Layer 7 of a small transformer language model trained on English Wikipedia (16 layers, counted from 0, width 128).
A neuron's activation on a vector x is SiLU(weights . x), where the dot is the dot product.

Input weights of the MLP neurons that the questions are about. A number n stands for (n - 500) times 0.0014.
n12: 382 486 530 615 541 414 306 492 377 401 604 504 587 394 425 489 660 291 716 555 572 399 489 527 493 619 656 566 462 299 596 607 488 592 599 652 434 343 518 396 424 493 415 560 464 552 462 443 663 298 309 353 413 663 438 523 441 436 420 619 409 629 706 376 562 470 473 482 530 323 568 336 514 644 386 481 504 382 583 398 685 406 568 466 480 478 369 420 620 257 631 455 749 698 383 414 595 131 572 581 507 304 854 458 368 409 619 618 398 540 421 88 356 729 427 679 367 691 526 500 466 460 529 463 717 526 537 485
n92: 547 603 368 725 576 403 611 526 505 580 506 486 474 597 347 486 466 366 436 544 541 506 506 477 639 562 556 358 531 585 639 377 544 489 279 482 583 559 503 447 563 415 388 506 596 683 486 403 483 749 574 546 371 545 536 435 444 509 554 472 385 755 516 348 566 457 529 698 534 444 484 576 413 520 491 571 599 402 284 445 468 497 526 466 679 337 367 532 462 590 554 576 377 400 530 526 475 489 429 433 531 494 530 519 334 687 522 373 467 336 662 599 451 453 613 399 554 485 628 553 486 642 449 435 441 528 635 534
n114: 319 541 504 521 445 472 607 429 603 472 551 686 242 538 445 547 652 650 266 589 587 811 516 556 245 477 613 450 615 328 504 698 512 396 484 700 580 523 334 329 511 477 229 363 538 433 357 713 807 366 429 571 595 508 473 508 442 429 679 216 611 643 546 404 427 378 508 351 590 450 515 625 651 307 524 583 395 297 224 829 415 559 409 701 508 423 539 412 626 682 457 375 555 488 424 488 723 713 437 225 453 492 676 441 396 253 372 530 462 546 619 421 353 454 573 628 643 463 431 404 484 557 316 586 590 512 324 593
n313: 525 392 536 450 486 511 511 712 532 629 435 782 574 910 337 551 712 380 578 461 454 259 533 519 482 388 446 414 672 443 493 342 372 671 357 447 436 507 402 403 704 458 507 363 539 359 603 610 453 344 645 427 658 374 422 598 309 427 496 396 496 809 609 585 607 587 489 521 442 289 559 536 322 550 507 621 337 400 423 277 530 500 680 456 485 468 591 304 570 444 591 428 409 507 387 413 760 591 361 504 478 374 411 381 507 574 655 389 419 336 405 620 306 599 386 552 653 300 514 461 565 633 375 493 580 660 645 442
n321: 412 423 440 514 554 564 525 449 528 477 567 542 284 603 347 632 440 467 360 610 546 394 411 458 608 534 494 516 494 525 707 636 440 557 477 513 637 443 650 563 469 317 503 414 478 408 367 445 418 395 608 343 577 311 516 400 484 529 490 377 662 513 448 547 547 542 546 349 430 613 500 516 212 629 435 571 757 545 535 693 448 686 510 727 571 581 299 795 475 534 590 468 249 397 587 545 679 506 606 503 516 481 369 703 494 645 361 433 488 644 490 427 600 537 612 386 580 530 625 522 340 534 491 573 580 575 427 443
n327: 581 510 320 554 497 582 453 559 490 427 751 641 237 604 548 466 446 676 507 352 493 555 568 611 374 516 639 571 507 473 581 365 401 440 545 525 334 602 661 361 394 447 493 466 450 589 514 404 392 466 667 328 617 591 339 457 703 418 521 676 742 655 672 676 513 647 430 584 524 550 267 609 523 396 531 531 527 517 627 513 563 143 441 397 543 593 356 594 550 573 329 629 500 433 533 445 577 593 524 362 486 534 310 490 687 579 321 529 623 409 455 370 507 324 624 590 388 801 500 667 384 618 461 486 493 473 418 608
n547: 469 403 716 340 415 504 530 410 485 350 458 445 406 492 446 590 592 636 538 504 279 442 399 457 434 589 519 408 598 678 519 581 496 428 437 601 372 430 452 492 316 323 557 523 277 562 512 843 573 446 426 434 433 481 413 460 465 787 716 726 292 606 526 534 344 492 524 588 361 641 369 260 235 385 520 133 616 579 761 474 488 687 649 387 541 511 318 409 481 740 562 573 742 549 474 578 561 208 461 561 577 642 632 478 656 549 319 537 519 283 422 737 755 270 413 516 604 426 470 428 651 519 470 376 454 287 558 485
n652: 411 543 503 485 493 626 629 644 375 408 493 686 169 544 357 570 638 507 320 613 426 542 424 638 660 470 376 404 290 408 459 338 446 729 387 446 480 431 303 507 335 334 627 348 558 420 631 472 486 601 556 426 634 765 411 739 849 702 528 648 359 574 423 391 418 297 567 500 542 514 527 583 560 366 384 416 625 359 462 585 575 413 585 619 721 429 552 656 530 588 647 441 619 555 534 556 548 266 461 469 438 435 646 451 415 372 483 570 584 445 433 347 549 568 337 298 517 411 531 602 517 547 540 434 483 432 448 414
n654: 452 583 384 556 503 559 545 559 586 369 537 553 382 536 303 534 509 325 584 491 554 540 690 462 605 450 491 527 550 506 354 275 286 609 537 378 365 472 603 659 658 521 394 451 542 377 319 441 412 506 549 599 407 500 506 362 356 441 460 631 606 550 485 494 374 234 418 544 687 652 660 402 612 564 369 546 497 534 546 419 560 611 612 664 581 560 423 431 509 557 552 439 317 494 503 574 730 676 385 503 521 494 383 373 551 428 381 485 482 585 537 626 603 587 491 644 565 448 497 488 697 630 335 561 645 473 647 393
n678: 518 500 447 325 655 531 445 472 566 408 556 538 428 497 370 575 531 298 448 580 533 587 410 408 575 521 432 515 635 276 580 466 668 705 453 355 542 466 539 522 407 328 374 469 491 295 528 378 614 494 699 437 226 663 582 384 682 509 459 528 456 535 491 370 537 509 456 426 618 515 608 332 377 500 579 487 559 307 344 364 398 522 591 537 411 670 438 484 524 446 394 623 259 418 409 453 506 375 290 485 571 294 503 410 381 615 586 432 582 509 503 618 522 624 530 604 628 573 326 345 612 548 452 395 463 537 432 472
n693: 306 360 428 384 613 504 732 691 443 552 471 673 526 625 394 581 395 624 507 525 405 434 202 288 507 553 478 579 599 710 450 615 440 417 493 549 475 125 465 464 405 457 370 631 536 533 637 390 468 398 730 445 544 442 411 428 562 449 581 540 681 622 521 607 568 427 321 248 631 489 465 613 668 748 337 610 722 489 471 450 620 709 530 500 265 429 540 526 578 345 240 688 353 461 329 310 493 485 482 464 478 543 436 442 550 518 417 535 681 292 482 529 441 341 404 396 633 597 608 461 354 440 556 264 613 368 551 428
n738: 390 430 587 637 768 746 579 387 368 415 722 451 518 579 423 634 503 608 374 596 392 489 259 443 626 315 424 548 306 752 545 618 413 407 489 478 391 517 383 653 473 527 465 514 340 741 560 563 465 668 451 736 723 469 620 391 573 560 387 514 401 666 415 435 445 283 525 328 597 545 483 434 574 486 379 468 490 557 384 548 565 647 429 391 334 428 469 521 439 514 332 576 574 592 626 381 524 602 645 600 410 552 575 362 497 378 407 343 425 586 563 385 359 266 521 617 487 552 479 531 552 719 547 594 308 689 723 569
n812: 546 478 650 537 608 519 678 609 586 406 619 605 382 302 426 492 350 516 511 329 384 496 632 769 597 474 416 229 512 530 515 531 323 405 347 436 360 573 511 331 669 474 389 458 632 469 354 461 385 597 519 718 524 481 542 186 527 403 390 496 673 539 376 598 420 399 551 357 438 389 422 546 574 363 457 457 37 622 897 375 249 294 594 543 660 417 504 437 500 560 411 419 625 561 500 547 515 364 437 619 619 485 504 496 580 526 423 389 150 523 559 481 371 365 553 453 213 356 569 379 678 355 541 654 562 386 763 611
n820: 578 388 555 519 377 603 609 586 446 595 552 577 236 526 436 459 456 563 526 514 642 371 257 449 518 576 451 382 385 374 483 494 436 379 298 394 551 520 407 445 543 457 630 555 471 582 482 473 465 482 468 382 476 529 379 369 523 415 438 657 687 405 441 332 572 547 336 525 354 512 508 769 266 385 657 565 532 527 647 583 476 521 565 427 339 517 471 411 611 667 521 639 347 549 489 294 687 421 541 399 535 404 414 505 420 435 514 469 312 460 400 433 459 506 408 494 503 506 440 402 462 506 500 570 406 474 456 506
n866: 616 238 661 427 472 455 564 378 493 518 686 514 570 554 452 570 613 536 726 361 503 542 531 366 548 543 284 514 385 652 660 497 500 636 342 568 648 552 546 586 456 470 384 514 608 672 511 500 486 365 327 423 668 565 575 597 428 479 542 476 626 573 707 193 517 458 475 421 417 653 480 459 450 643 440 396 466 412 576 466 578 479 546 361 613 159 189 423 490 661 614 479 500 642 564 566 551 493 643 514 531 685 621 432 280 550 363 450 319 408 302 597 385 537 578 539 600 430 701 588 493 427 559 314 507 626 503 301
n909: 591 452 519 426 535 636 266 640 762 496 630 656 465 580 519 383 611 552 557 595 407 302 623 484 550 670 519 310 539 741 591 324 584 454 488 544 718 477 559 400 511 387 386 715 602 719 410 597 374 570 519 457 469 561 625 584 408 322 648 687 652 730 466 410 681 539 508 646 584 565 396 673 656 443 453 621 819 320 527 357 619 624 582 771 696 628 396 657 657 422 678 389 395 602 410 690 496 481 508 592 542 504 402 250 666 597 435 448 556 724 465 558 492 463 432 323 407 721 644 545 238 493 493 596 365 742 504 354
n1002: 324 284 373 360 384 356 625 563 515 386 786 288 343 496 391 668 666 572 804 771 376 574 325 508 453 623 377 485 531 307 443 646 444 641 429 492 368 519 590 685 293 523 492 717 439 469 445 433 673 508 488 473 763 615 397 653 620 512 406 592 583 559 639 530 553 352 702 754 411 263 448 523 306 439 571 426 562 291 629 436 496 562 382 488 381 511 481 381 413 526 414 612 469 447 466 519 500 715 555 719 523 542 659 533 572 466 512 530 409 760 402 574 312 440 329 749 317 640 565 382 718 702 753 438 484 546 523 446

Each question shows a token from some text and the vector x that enters the MLP there. A number n stands for (n - 500) times 0.017.

"|": 481 699 266 300 597 486 501 532 505 476 437 479 607 510 614 400 518 474 469 521 553 530 555 671 488 398 492 372 438 293 463 354 403 426 526 455 469 439 534 575 571 651 479 454 379 267 653 323 462 512 358 492 430 446 499 603 389 504 582 610 548 535 339 559 425 585 537 540 414 517 362 533 525 482 422 545 561 545 597 480 467 459 449 729 359 422 391 386 501 470 467 566 392 649 624 439 431 272 737 476 359 417 525 630 508 525 631 453 533 552 660 595 507 388 564 407 533 239 354 710 567 405 634 404 513 538 526 550
The most active neuron and its activation: n812, at about 1

"el": 529 506 376 479 533 466 484 630 498 328 397 538 559 554 529 459 476 663 426 662 556 501 713 585 479 437 516 660 507 253 488 412 603 531 594 434 471 595 673 623 549 661 461 536 571 400 634 532 458 583 222 459 385 534 621 574 437 480 525 573 521 468 553 461 619 550 561 663 442 659 459 531 648 505 388 502 579 538 475 314 675 501 491 638 432 331 574 391 469 490 392 437 321 473 566 492 304 399 504 129 571 459 371 497 511 454 530 434 488 562 486 504 464 190 600 461 677 472 411 594 401 440 646 466 452 438 507 418
Which neuron lights up most? n909

" the": 551 656 365 393 580 515 508 372 587 512 583 471 670 449 577 492 457 481 375 669 468 379 560 551 403 395 482 497 410 348 433 475 461 515 483 517 457 535 576 686 658 362 367 458 598 402 627 338 458 476 258 438 317 414 539 632 479 595 561 566 468 508 338 386 568 545 582 609 510 717 555 544 358 508 444 500 515 573 536 547 448 424 443 487 383 388 406 529 472 521 445 468 254 589 504 509 505 172 624 393 403 420 549 696 450 485 437 349 489 541 498 480 492 280 346 519 639 494 440 723 450 401 452 395 460 571 497 487
Which neuron lights up most? n321

"ittle": 464 521 489 496 453 378 518 360 554 506 469 533 624 436 637 355 639 521 389 575 535 594 518 625 231 263 532 610 356 311 458 609 411 460 635 473 487 505 507 495 607 538 518 538 446 411 628 479 452 450 165 467 390 327 657 595 375 478 342 619 541 496 436 588 527 680 554 579 440 623 426 650 633 553 345 319 537 498 387 597 574 558 384 568 531 539 472 456 487 250 443 529 366 615 599 514 418 366 556 318 639 463 440 563 532 503 505 499 539 504 565 479 508 474 537 649 647 446 512 754 555 585 498 428 478 389 556 572
Which neuron lights up most? n114

"en": 597 613 399 613 506 511 547 453 333 415 364 337 569 427 422 423 664 537 514 403 545 406 596 682 469 349 570 615 471 305 561 366 698 532 531 458 522 521 562 663 649 686 519 411 573 390 576 438 584 539 379 449 590 306 580 490 541 599 495 573 496 492 629 607 473 585 477 675 418 588 319 667 610 443 586 565 467 611 359 395 429 650 498 478 501 359 585 437 415 353 446 418 229 463 593 576 286 359 492 427 380 390 406 522 474 433 499 334 477 566 539 542 476 424 555 601 762 379 471 582 521 488 730 403 530 462 503 419
Which neuron lights up most? n92

" a": 530 538 469 399 555 530 445 408 557 523 439 426 593 455 579 525 626 576 446 589 606 513 617 599 347 420 470 498 508 275 502 551 418 574 581 503 383 546 468 535 683 665 430 512 465 427 608 429 621 347 76 478 499 564 402 687 512 559 417 460 468 428 258 508 795 547 536 610 532 617 478 544 477 401 426 458 523 374 525 371 538 455 503 466 455 364 506 526 404 366 601 559 438 719 692 482 487 321 621 427 514 410 452 724 635 451 497 410 469 473 396 558 483 494 522 715 570 365 392 718 491 523 558 461 399 548 638 585
Which neuron lights up most? n12

" with": 555 635 467 481 550 550 371 464 604 479 480 616 608 412 377 443 524 525 399 630 528 579 637 488 317 445 428 597 450 280 423 405 421 418 583 640 484 424 499 488 725 636 312 398 534 374 725 451 471 503 146 328 338 425 596 580 518 580 499 622 475 355 435 422 567 608 528 502 496 675 441 628 649 427 474 459 582 388 560 470 441 495 462 563 483 463 470 406 579 345 498 453 284 675 540 486 481 357 588 361 483 552 319 635 620 463 647 398 614 518 659 517 475 361 440 469 480 356 458 654 442 485 466 396 484 530 596 659
Which neuron lights up most? n909

"ist": 407 384 523 280 642 318 416 429 367 511 344 639 617 675 559 563 612 497 292 482 594 502 666 518 390 424 532 462 507 232 302 447 471 510 471 421 609 480 634 632 760 521 421 426 377 356 523 454 467 442 161 660 441 390 509 565 520 556 548 482 580 423 394 475 702 526 446 551 353 555 295 527 557 615 489 422 665 569 444 596 640 459 529 461 466 449 648 474 319 567 535 510 449 604 589 502 405 437 505 404 586 446 394 559 497 582 575 455 442 473 725 583 477 553 458 484 565 538 378 576 455 486 461 491 624 319 548 645
Which neuron lights up most? n313

" was": 570 621 490 298 464 415 396 515 654 414 498 604 671 472 483 422 608 564 527 641 622 424 647 641 429 325 493 555 472 307 450 446 303 536 562 552 510 491 610 554 655 633 413 325 564 497 612 424 531 434 254 483 377 343 515 550 577 472 458 600 551 294 336 383 565 540 550 523 450 895 472 553 578 455 585 438 571 396 520 491 489 439 541 529 462 367 385 493 456 453 576 395 349 562 339 489 350 311 547 511 499 476 372 592 502 381 457 474 597 405 509 659 537 363 588 574 573 357 445 692 432 441 535 412 548 567 503 671
Which three neurons fire most, strongest first? n866, n654, n909

"n": 533 428 498 418 448 479 616 536 423 444 385 475 458 570 530 325 670 479 559 577 407 512 581 684 444 476 580 451 426 238 546 443 780 538 534 397 629 486 544 632 579 648 359 453 550 540 493 561 590 451 248 556 497 275 545 486 518 535 576 450 456 405 573 554 548 573 481 677 407 614 396 648 484 466 582 259 518 565 432 554 420 517 492 444 337 358 558 669 409 329 382 441 450 529 513 509 249 517 556 464 526 559 355 517 414 547 637 320 539 687 720 589 477 190 552 530 549 418 287 606 429 472 520 493 462 595 564 416
Which neuron lights up most? n1002

"0": 426 511 393 556 502 303 468 435 553 380 382 600 616 522 424 322 518 541 506 650 476 552 472 528 298 479 462 570 434 308 541 513 663 557 599 388 566 436 655 565 618 613 538 403 518 482 580 435 408 656 44 500 423 560 578 445 538 449 512 540 540 485 318 609 495 549 586 620 351 652 411 558 387 483 472 568 539 375 558 456 394 458 386 594 473 437 541 404 422 386 446 545 463 555 525 686 443 545 607 492 476 565 519 576 576 351 470 304 500 627 522 623 559 407 393 546 699 347 526 794 331 589 578 498 597 399 566 414
The most active neuron and its activation: n1002, at about 1.9

"ason": 571 667 480 265 491 508 474 435 395 473 513 403 468 354 499 440 530 561 414 457 398 500 546 597 399 221 649 540 432 382 438 392 552 488 555 514 515 354 579 607 609 646 648 491 537 483 672 349 429 609 246 506 569 437 522 770 474 379 505 471 597 405 431 627 567 559 633 843 387 624 350 609 448 428 545 429 578 513 551 584 568 506 508 520 418 445 597 436 279 498 463 602 383 575 498 652 418 369 516 356 506 501 489 556 492 525 636 388 534 459 440 542 650 325 322 599 613 553 547 664 539 421 646 501 623 543 532 486
Which neuron lights up most? n1002

" ": 469 617 438 370 395 485 534 461 566 437 555 530 484 375 520 442 528 456 414 629 617 453 487 665 644 389 601 607 281 231 440 311 446 534 617 355 473 467 651 621 656 677 480 462 540 518 633 354 307 465 238 498 464 495 723 677 555 449 572 517 555 317 346 430 573 547 427 439 381 667 519 569 326 364 479 578 538 371 438 547 418 489 570 507 507 364 579 400 488 366 483 498 469 643 583 432 563 363 685 370 419 552 475 643 604 400 380 341 536 557 559 493 629 433 473 444 589 359 372 595 514 436 596 437 418 470 495 559
The most active neuron and its activation: n652, at about 4.3

" m": 619 598 337 523 479 404 408 435 469 516 582 506 677 432 426 451 590 668 472 671 709 445 480 734 412 470 508 573 281 204 452 376 558 463 534 330 423 525 482 593 556 525 397 320 619 318 471 477 555 499 126 441 462 558 602 527 407 511 501 560 598 426 345 534 593 763 468 679 332 646 619 570 585 483 355 652 552 362 497 435 546 307 485 469 481 364 402 494 354 447 372 589 533 591 521 504 565 483 466 383 496 548 400 543 525 490 508 329 515 481 564 530 499 432 495 416 594 392 437 577 431 397 737 498 466 502 494 462
The most active neuron and its activation: n820, at about 1.4

"-": 518 625 459 518 397 414 523 499 400 422 365 329 470 493 479 491 565 423 559 458 662 593 468 759 459 477 568 399 405 272 556 381 557 464 493 336 564 442 575 638 584 634 344 516 552 549 672 271 474 516 177 466 406 451 653 555 522 512 594 420 408 485 466 500 581 642 524 481 402 702 432 494 469 364 529 577 554 579 486 519 518 476 578 334 372 405 508 260 434 411 406 501 422 378 527 467 344 408 442 549 306 400 371 532 477 538 486 393 469 510 569 554 544 235 504 525 770 392 370 609 442 457 428 311 528 364 481 378
Which neuron lights up most? n92

" s": 581 678 498 446 431 383 597 436 570 584 728 497 469 393 638 446 503 574 482 691 633 415 553 583 438 484 512 525 379 236 483 415 503 490 472 253 407 478 520 468 668 568 501 454 549 460 609 376 432 374 138 450 464 374 709 659 385 539 525 399 454 568 378 522 472 786 418 704 419 710 513 673 524 572 485 628 623 422 599 513 499 416 473 573 476 561 514 618 259 428 439 519 450 508 539 533 379 349 512 405 358 570 332 528 594 510 554 424 473 552 556 486 574 385 460 442 600 381 416 492 485 450 694 449 507 547 579 564
Which two neurons fire most, strongest first? n820, n909

"ive": 577 473 529 353 491 395 399 377 520 479 508 500 672 393 487 455 502 529 456 647 514 572 533 635 308 402 491 446 440 380 487 476 527 360 659 532 562 418 633 410 805 495 384 336 426 370 563 519 350 474 243 368 466 529 708 395 432 577 589 528 526 404 274 572 598 640 523 545 386 642 437 567 714 483 463 437 393 480 482 620 481 426 384 592 471 452 727 414 455 221 453 686 285 568 489 387 423 456 511 369 538 402 321 710 533 530 526 453 547 571 489 488 445 329 423 462 534 604 486 639 496 417 430 453 468 525 536 648
Which neuron lights up most? n812

" ==": 519 610 385 396 557 598 428 494 457 420 529 438 634 385 624 489 477 585 503 617 491 534 571 627 428 380 523 463 497 474 402 358 522 319 539 640 442 548 560 531 683 598 417 446 535 558 699 528 430 433 251 560 344 462 566 459 537 628 663 559 458 294 411 621 696 591 503 538 357 745 396 541 371 408 522 358 519 377 561 486 575 381 614 528 375 268 389 531 536 549 524 607 557 636 536 504 362 375 471 451 346 389 347 689 545 462 541 433 498 580 521 598 659 233 392 522 527 461 351 492 538 436 548 322 480 347 579 477
The most active neuron and its activation: n547, at about 8.4

" around": 578 643 352 365 546 434 508 423 417 550 507 618 604 399 411 342 612 577 448 657 569 486 528 553 547 398 334 544 381 375 457 582 464 530 629 480 625 528 532 509 670 568 445 446 563 410 599 537 456 485 199 450 397 513 514 557 470 569 468 591 599 508 298 642 660 762 554 630 400 641 386 637 610 336 420 492 560 524 386 536 562 428 450 471 452 447 489 393 435 444 565 552 536 514 551 485 348 341 568 377 483 517 349 591 630 530 489 427 491 521 731 508 509 384 360 479 570 455 547 784 518 447 422 319 475 491 641 661
Which neuron lights up most? n327

" San": 454 500 402 497 546 508 403 418 376 599 455 516 581 323 649 418 579 427 384 482 669 454 487 448 517 371 413 600 454 262 480 406 504 442 507 553 485 495 498 443 711 652 326 357 404 449 598 547 574 492 392 581 540 325 657 518 436 637 596 509 545 474 336 451 516 761 396 642 386 718 319 492 637 473 529 653 531 621 533 414 470 422 469 506 484 423 714 356 456 407 323 631 457 508 590 358 354 282 550 593 322 523 401 582 456 505 546 411 535 481 599 490 359 398 488 586 704 431 402 712 424 425 554 445 475 571 501 410
Which neuron lights up most? n738

"ra": 590 646 432 512 510 404 352 460 595 455 390 418 620 396 807 463 673 501 345 558 538 395 580 487 552 390 564 568 414 328 551 717 472 454 496 516 403 494 607 493 600 691 436 514 522 381 526 443 401 340 257 436 519 428 610 483 493 431 609 579 500 418 464 490 676 552 464 526 446 631 284 677 552 563 332 460 540 399 508 732 491 536 586 622 447 553 607 558 457 239 328 575 296 710 380 502 376 438 480 410 425 585 206 670 559 523 569 498 534 520 609 522 438 412 498 560 564 389 495 592 564 531 658 457 501 462 551 476
Which neuron lights up most? n693

"ic": 466 489 566 300 605 288 363 238 465 454 266 545 523 551 643 414 731 562 362 493 513 471 588 577 327 507 646 600 392 227 594 376 534 439 573 525 509 442 446 556 650 461 408 513 512 459 503 422 614 395 164 575 423 436 595 501 381 542 580 436 426 542 469 530 612 674 553 564 377 516 450 573 514 542 576 477 501 479 562 467 529 407 650 492 415 388 756 346 392 448 523 461 459 477 473 543 422 304 502 410 613 463 335 598 552 532 598 471 420 532 702 428 537 581 391 493 571 534 494 596 409 414 648 394 563 367 661 652
Which neuron lights up most? n12

"s": 510 601 430 363 575 546 575 389 575 473 577 501 537 528 490 436 610 484 480 632 576 472 513 622 317 432 574 579 506 213 485 338 447 488 574 532 465 469 562 642 658 488 528 430 544 367 572 371 506 440 210 385 472 378 601 680 346 607 536 474 506 469 399 462 591 707 497 578 523 630 414 505 473 331 459 574 517 621 489 340 421 482 573 531 415 485 501 450 318 388 374 513 222 542 522 581 474 289 517 511 513 512 439 719 524 468 543 294 410 444 352 441 670 312 451 550 657 390 460 746 623 385 541 464 553 512 602 510
Which two neurons fire most, strongest first? n313, n678

"ured": 429 538 433 292 614 565 417 471 408 499 349 623 679 431 421 372 581 629 454 505 426 562 596 536 501 343 432 566 512 345 401 444 484 494 694 573 513 484 585 487 731 790 480 458 499 334 720 515 418 495 252 307 425 469 569 522 591 656 568 558 552 381 377 634 614 471 586 639 522 682 463 572 483 485 424 525 516 469 562 573 539 449 539 621 436 401 450 368 569 378 357 522 400 654 514 455 354 333 447 307 551 483 249 720 597 501 642 432 553 499 452 606 563 376 530 444 518 397 529 672 417 462 452 342 505 509 450 612
Which two neurons fire most, strongest first? n693, n327

"ouse": 516 693 426 447 639 572 407 548 428 368 468 510 571 439 494 551 500 518 385 577 554 574 570 659 360 375 661 439 408 362 490 481 638 397 586 426 572 349 645 575 670 514 467 510 395 461 522 539 487 635 297 411 496 280 592 698 574 754 519 526 556 318 517 341 525 514 492 566 605 684 449 597 588 476 611 406 496 733 377 493 431 501 549 464 599 444 394 308 418 392 531 430 416 544 568 435 479 507 509 429 453 447 379 576 529 493 629 374 624 421 356 489 672 331 373 553 582 384 375 694 466 372 615 395 497 358 627 458
Which two neurons fire most, strongest first? n547, n652

" fe": 684 667 450 480 482 445 460 469 570 378 519 475 613 510 610 470 674 535 400 548 585 546 394 711 436 420 464 569 376 306 517 501 535 442 419 268 447 495 595 590 689 562 448 507 521 463 518 511 437 366 158 492 436 493 704 552 535 444 525 448 517 458 448 527 718 665 508 765 451 615 501 667 438 509 393 557 645 498 514 656 459 338 508 398 457 367 484 498 324 354 537 554 487 525 439 389 333 479 556 410 640 619 350 600 482 661 599 356 556 541 568 471 460 431 574 442 529 377 292 577 427 545 617 535 470 495 786 545
Which two neurons fire most, strongest first? n92, n820

"ac": 464 509 652 377 569 464 377 442 431 440 425 467 664 392 639 434 501 420 497 472 638 361 506 781 381 444 532 524 428 380 427 399 629 515 626 353 386 439 440 494 601 539 339 514 522 466 557 411 529 406 277 401 499 348 663 685 613 696 509 577 395 518 541 620 508 527 370 595 459 788 312 496 541 426 685 450 447 451 537 559 585 437 492 602 505 442 619 451 456 341 470 560 350 485 535 425 530 329 519 588 576 405 564 569 618 588 556 364 506 508 658 620 486 476 447 523 535 507 391 517 551 280 798 451 353 223 547 371
Which neuron lights up most? n547

"\n": 592 618 281 362 595 560 544 347 491 518 486 513 523 587 533 617 489 612 298 671 465 513 564 645 456 263 465 551 344 510 559 505 498 443 593 538 406 514 599 549 633 607 308 435 538 518 717 387 480 435 290 396 387 372 604 549 458 617 587 577 422 398 403 479 591 753 527 574 483 716 463 636 459 451 528 603 521 489 509 563 560 446 413 552 353 439 410 398 461 456 454 522 493 589 584 497 360 264 618 426 424 518 535 660 515 484 465 248 551 442 477 577 419 385 499 487 698 394 510 412 546 444 465 401 489 495 538 485
The most active neuron and its activation: n738, at about 2.1

"5": 435 575 349 508 583 436 489 358 463 534 238 755 449 390 632 430 612 567 450 577 582 536 624 624 468 395 546 505 445 427 436 428 563 573 548 440 609 344 555 463 699 761 567 572 478 377 644 498 487 403 228 589 425 464 488 531 466 510 584 502 644 511 428 662 564 607 380 568 315 659 417 508 353 400 510 522 542 501 563 545 440 446 564 538 628 385 495 389 422 327 487 719 459 603 591 479 489 508 656 339 441 546 413 577 453 364 599 426 508 417 703 733 423 490 339 457 606 513 687 527 389 387 627 531 621 469 646 381
Which neuron lights up most? n313

" as": 419 538 493 342 445 585 336 364 527 472 453 463 696 420 471 449 559 535 524 571 532 557 476 674 400 428 461 639 553 229 403 451 420 502 650 640 459 437 480 464 568 651 357 409 477 483 616 384 529 455 206 542 462 497 529 550 622 672 548 527 487 253 392 417 568 732 449 538 419 708 230 532 498 392 612 594 394 459 540 515 693 484 439 546 444 266 466 474 363 537 443 508 412 613 563 524 389 433 681 562 528 403 404 674 603 484 558 415 575 630 469 501 376 355 582 612 527 318 470 632 413 442 636 410 587 566 542 618
Which neuron lights up most? n12

" had": 659 675 489 363 533 443 310 451 599 374 535 536 703 425 387 326 575 551 523 506 579 430 644 686 354 325 539 451 490 239 381 595 379 539 614 610 591 458 704 508 592 597 501 462 517 451 614 496 496 445 185 444 418 458 593 461 558 576 560 610 517 519 392 554 545 649 556 489 382 753 460 637 497 402 494 524 529 447 471 467 407 434 597 750 541 369 516 518 539 402 498 566 414 537 446 572 405 343 539 492 506 512 271 605 600 434 586 364 552 439 472 533 528 350 506 549 575 502 514 688 558 499 567 394 545 663 497 644
Which neuron lights up most? n909

"time": 550 595 467 266 396 480 375 453 386 576 360 524 538 373 582 505 549 553 368 574 444 592 560 654 408 408 479 490 490 231 497 261 511 528 508 520 569 495 605 493 602 681 632 578 388 410 639 430 518 634 264 551 490 440 421 598 575 508 466 530 539 380 322 627 486 475 464 593 548 609 361 658 676 381 418 480 463 460 568 516 607 438 488 511 489 418 617 573 286 322 375 479 275 606 419 564 510 295 552 448 480 370 424 702 548 554 519 420 643 475 308 585 717 390 413 563 659 435 525 672 568 399 489 506 479 559 583 430
Which neuron lights up most? n652

" part": 637 513 503 216 541 399 461 449 388 383 473 482 573 311 525 523 406 544 526 666 670 499 443 665 454 466 387 471 328 212 488 382 410 539 577 328 478 521 652 511 581 592 565 334 438 482 640 415 483 460 167 601 489 298 686 578 355 481 437 556 462 549 507 599 549 478 557 566 476 704 446 651 361 382 559 580 543 460 554 559 552 455 415 507 427 423 576 546 484 460 566 689 456 536 556 438 473 379 598 451 634 636 279 632 549 488 591 544 637 673 450 684 374 425 498 570 648 508 455 600 477 497 664 396 602 451 547 488
Which two neurons fire most, strongest first? n1002, n820

"am": 585 511 448 376 489 412 620 488 433 498 396 588 629 561 520 577 636 346 498 541 718 455 414 618 485 494 569 546 452 317 450 549 484 485 532 429 455 369 525 455 706 685 485 405 511 569 423 381 574 577 450 456 460 240 562 464 443 471 520 631 407 349 399 596 531 791 484 696 377 714 382 554 581 348 527 430 466 517 373 465 371 457 563 474 605 451 622 537 293 225 424 593 436 600 501 637 385 409 518 343 504 393 459 607 459 592 637 417 633 522 622 393 382 422 395 425 686 423 440 561 512 474 774 435 557 443 316 356
Which neuron lights up most? n678

"o": 432 645 466 559 538 515 434 386 466 496 375 466 674 481 637 443 526 326 418 534 607 482 594 645 391 467 555 443 469 375 516 398 645 447 519 343 485 382 524 637 484 649 514 385 478 438 618 480 555 359 443 506 532 300 601 678 501 568 406 480 505 462 333 491 430 500 539 532 490 732 186 550 654 431 584 579 453 586 301 450 513 491 583 458 569 383 415 291 533 321 406 426 338 704 637 488 481 394 404 476 561 479 582 534 447 481 556 314 547 358 462 613 502 383 443 600 703 460 535 767 583 358 648 511 442 482 570 350
Which three neurons fire most, strongest first? n313, n866, n92

"land": 571 543 431 485 615 498 457 436 360 461 418 509 645 588 616 269 592 497 511 539 691 488 481 527 454 483 624 536 507 369 507 308 610 501 584 598 522 581 500 590 640 803 523 374 440 476 606 501 485 490 398 386 518 380 620 464 596 561 392 610 534 533 265 686 436 502 490 692 390 703 419 692 679 335 587 574 455 582 554 524 556 444 508 535 443 311 501 369 431 457 479 487 250 587 559 511 360 411 526 308 458 469 556 628 497 548 584 429 474 431 630 656 403 274 478 565 643 465 491 684 535 337 716 513 406 415 608 431
Which three neurons fire most, strongest first? n327, n92, n820

"In": 643 531 344 255 575 431 526 493 554 516 498 450 706 382 499 313 527 461 461 617 528 529 475 510 451 416 449 604 341 447 544 381 463 510 566 523 366 346 586 448 696 764 390 351 498 533 589 462 639 366 357 459 364 516 729 620 360 553 439 608 549 452 401 488 738 682 588 452 473 791 341 623 383 372 553 486 494 487 535 456 561 389 464 572 363 433 470 386 307 435 490 500 257 531 578 404 411 381 525 540 388 544 422 481 621 458 557 432 518 577 723 469 545 332 416 503 530 402 400 592 427 487 541 403 494 624 496 516
Which neuron lights up most? n909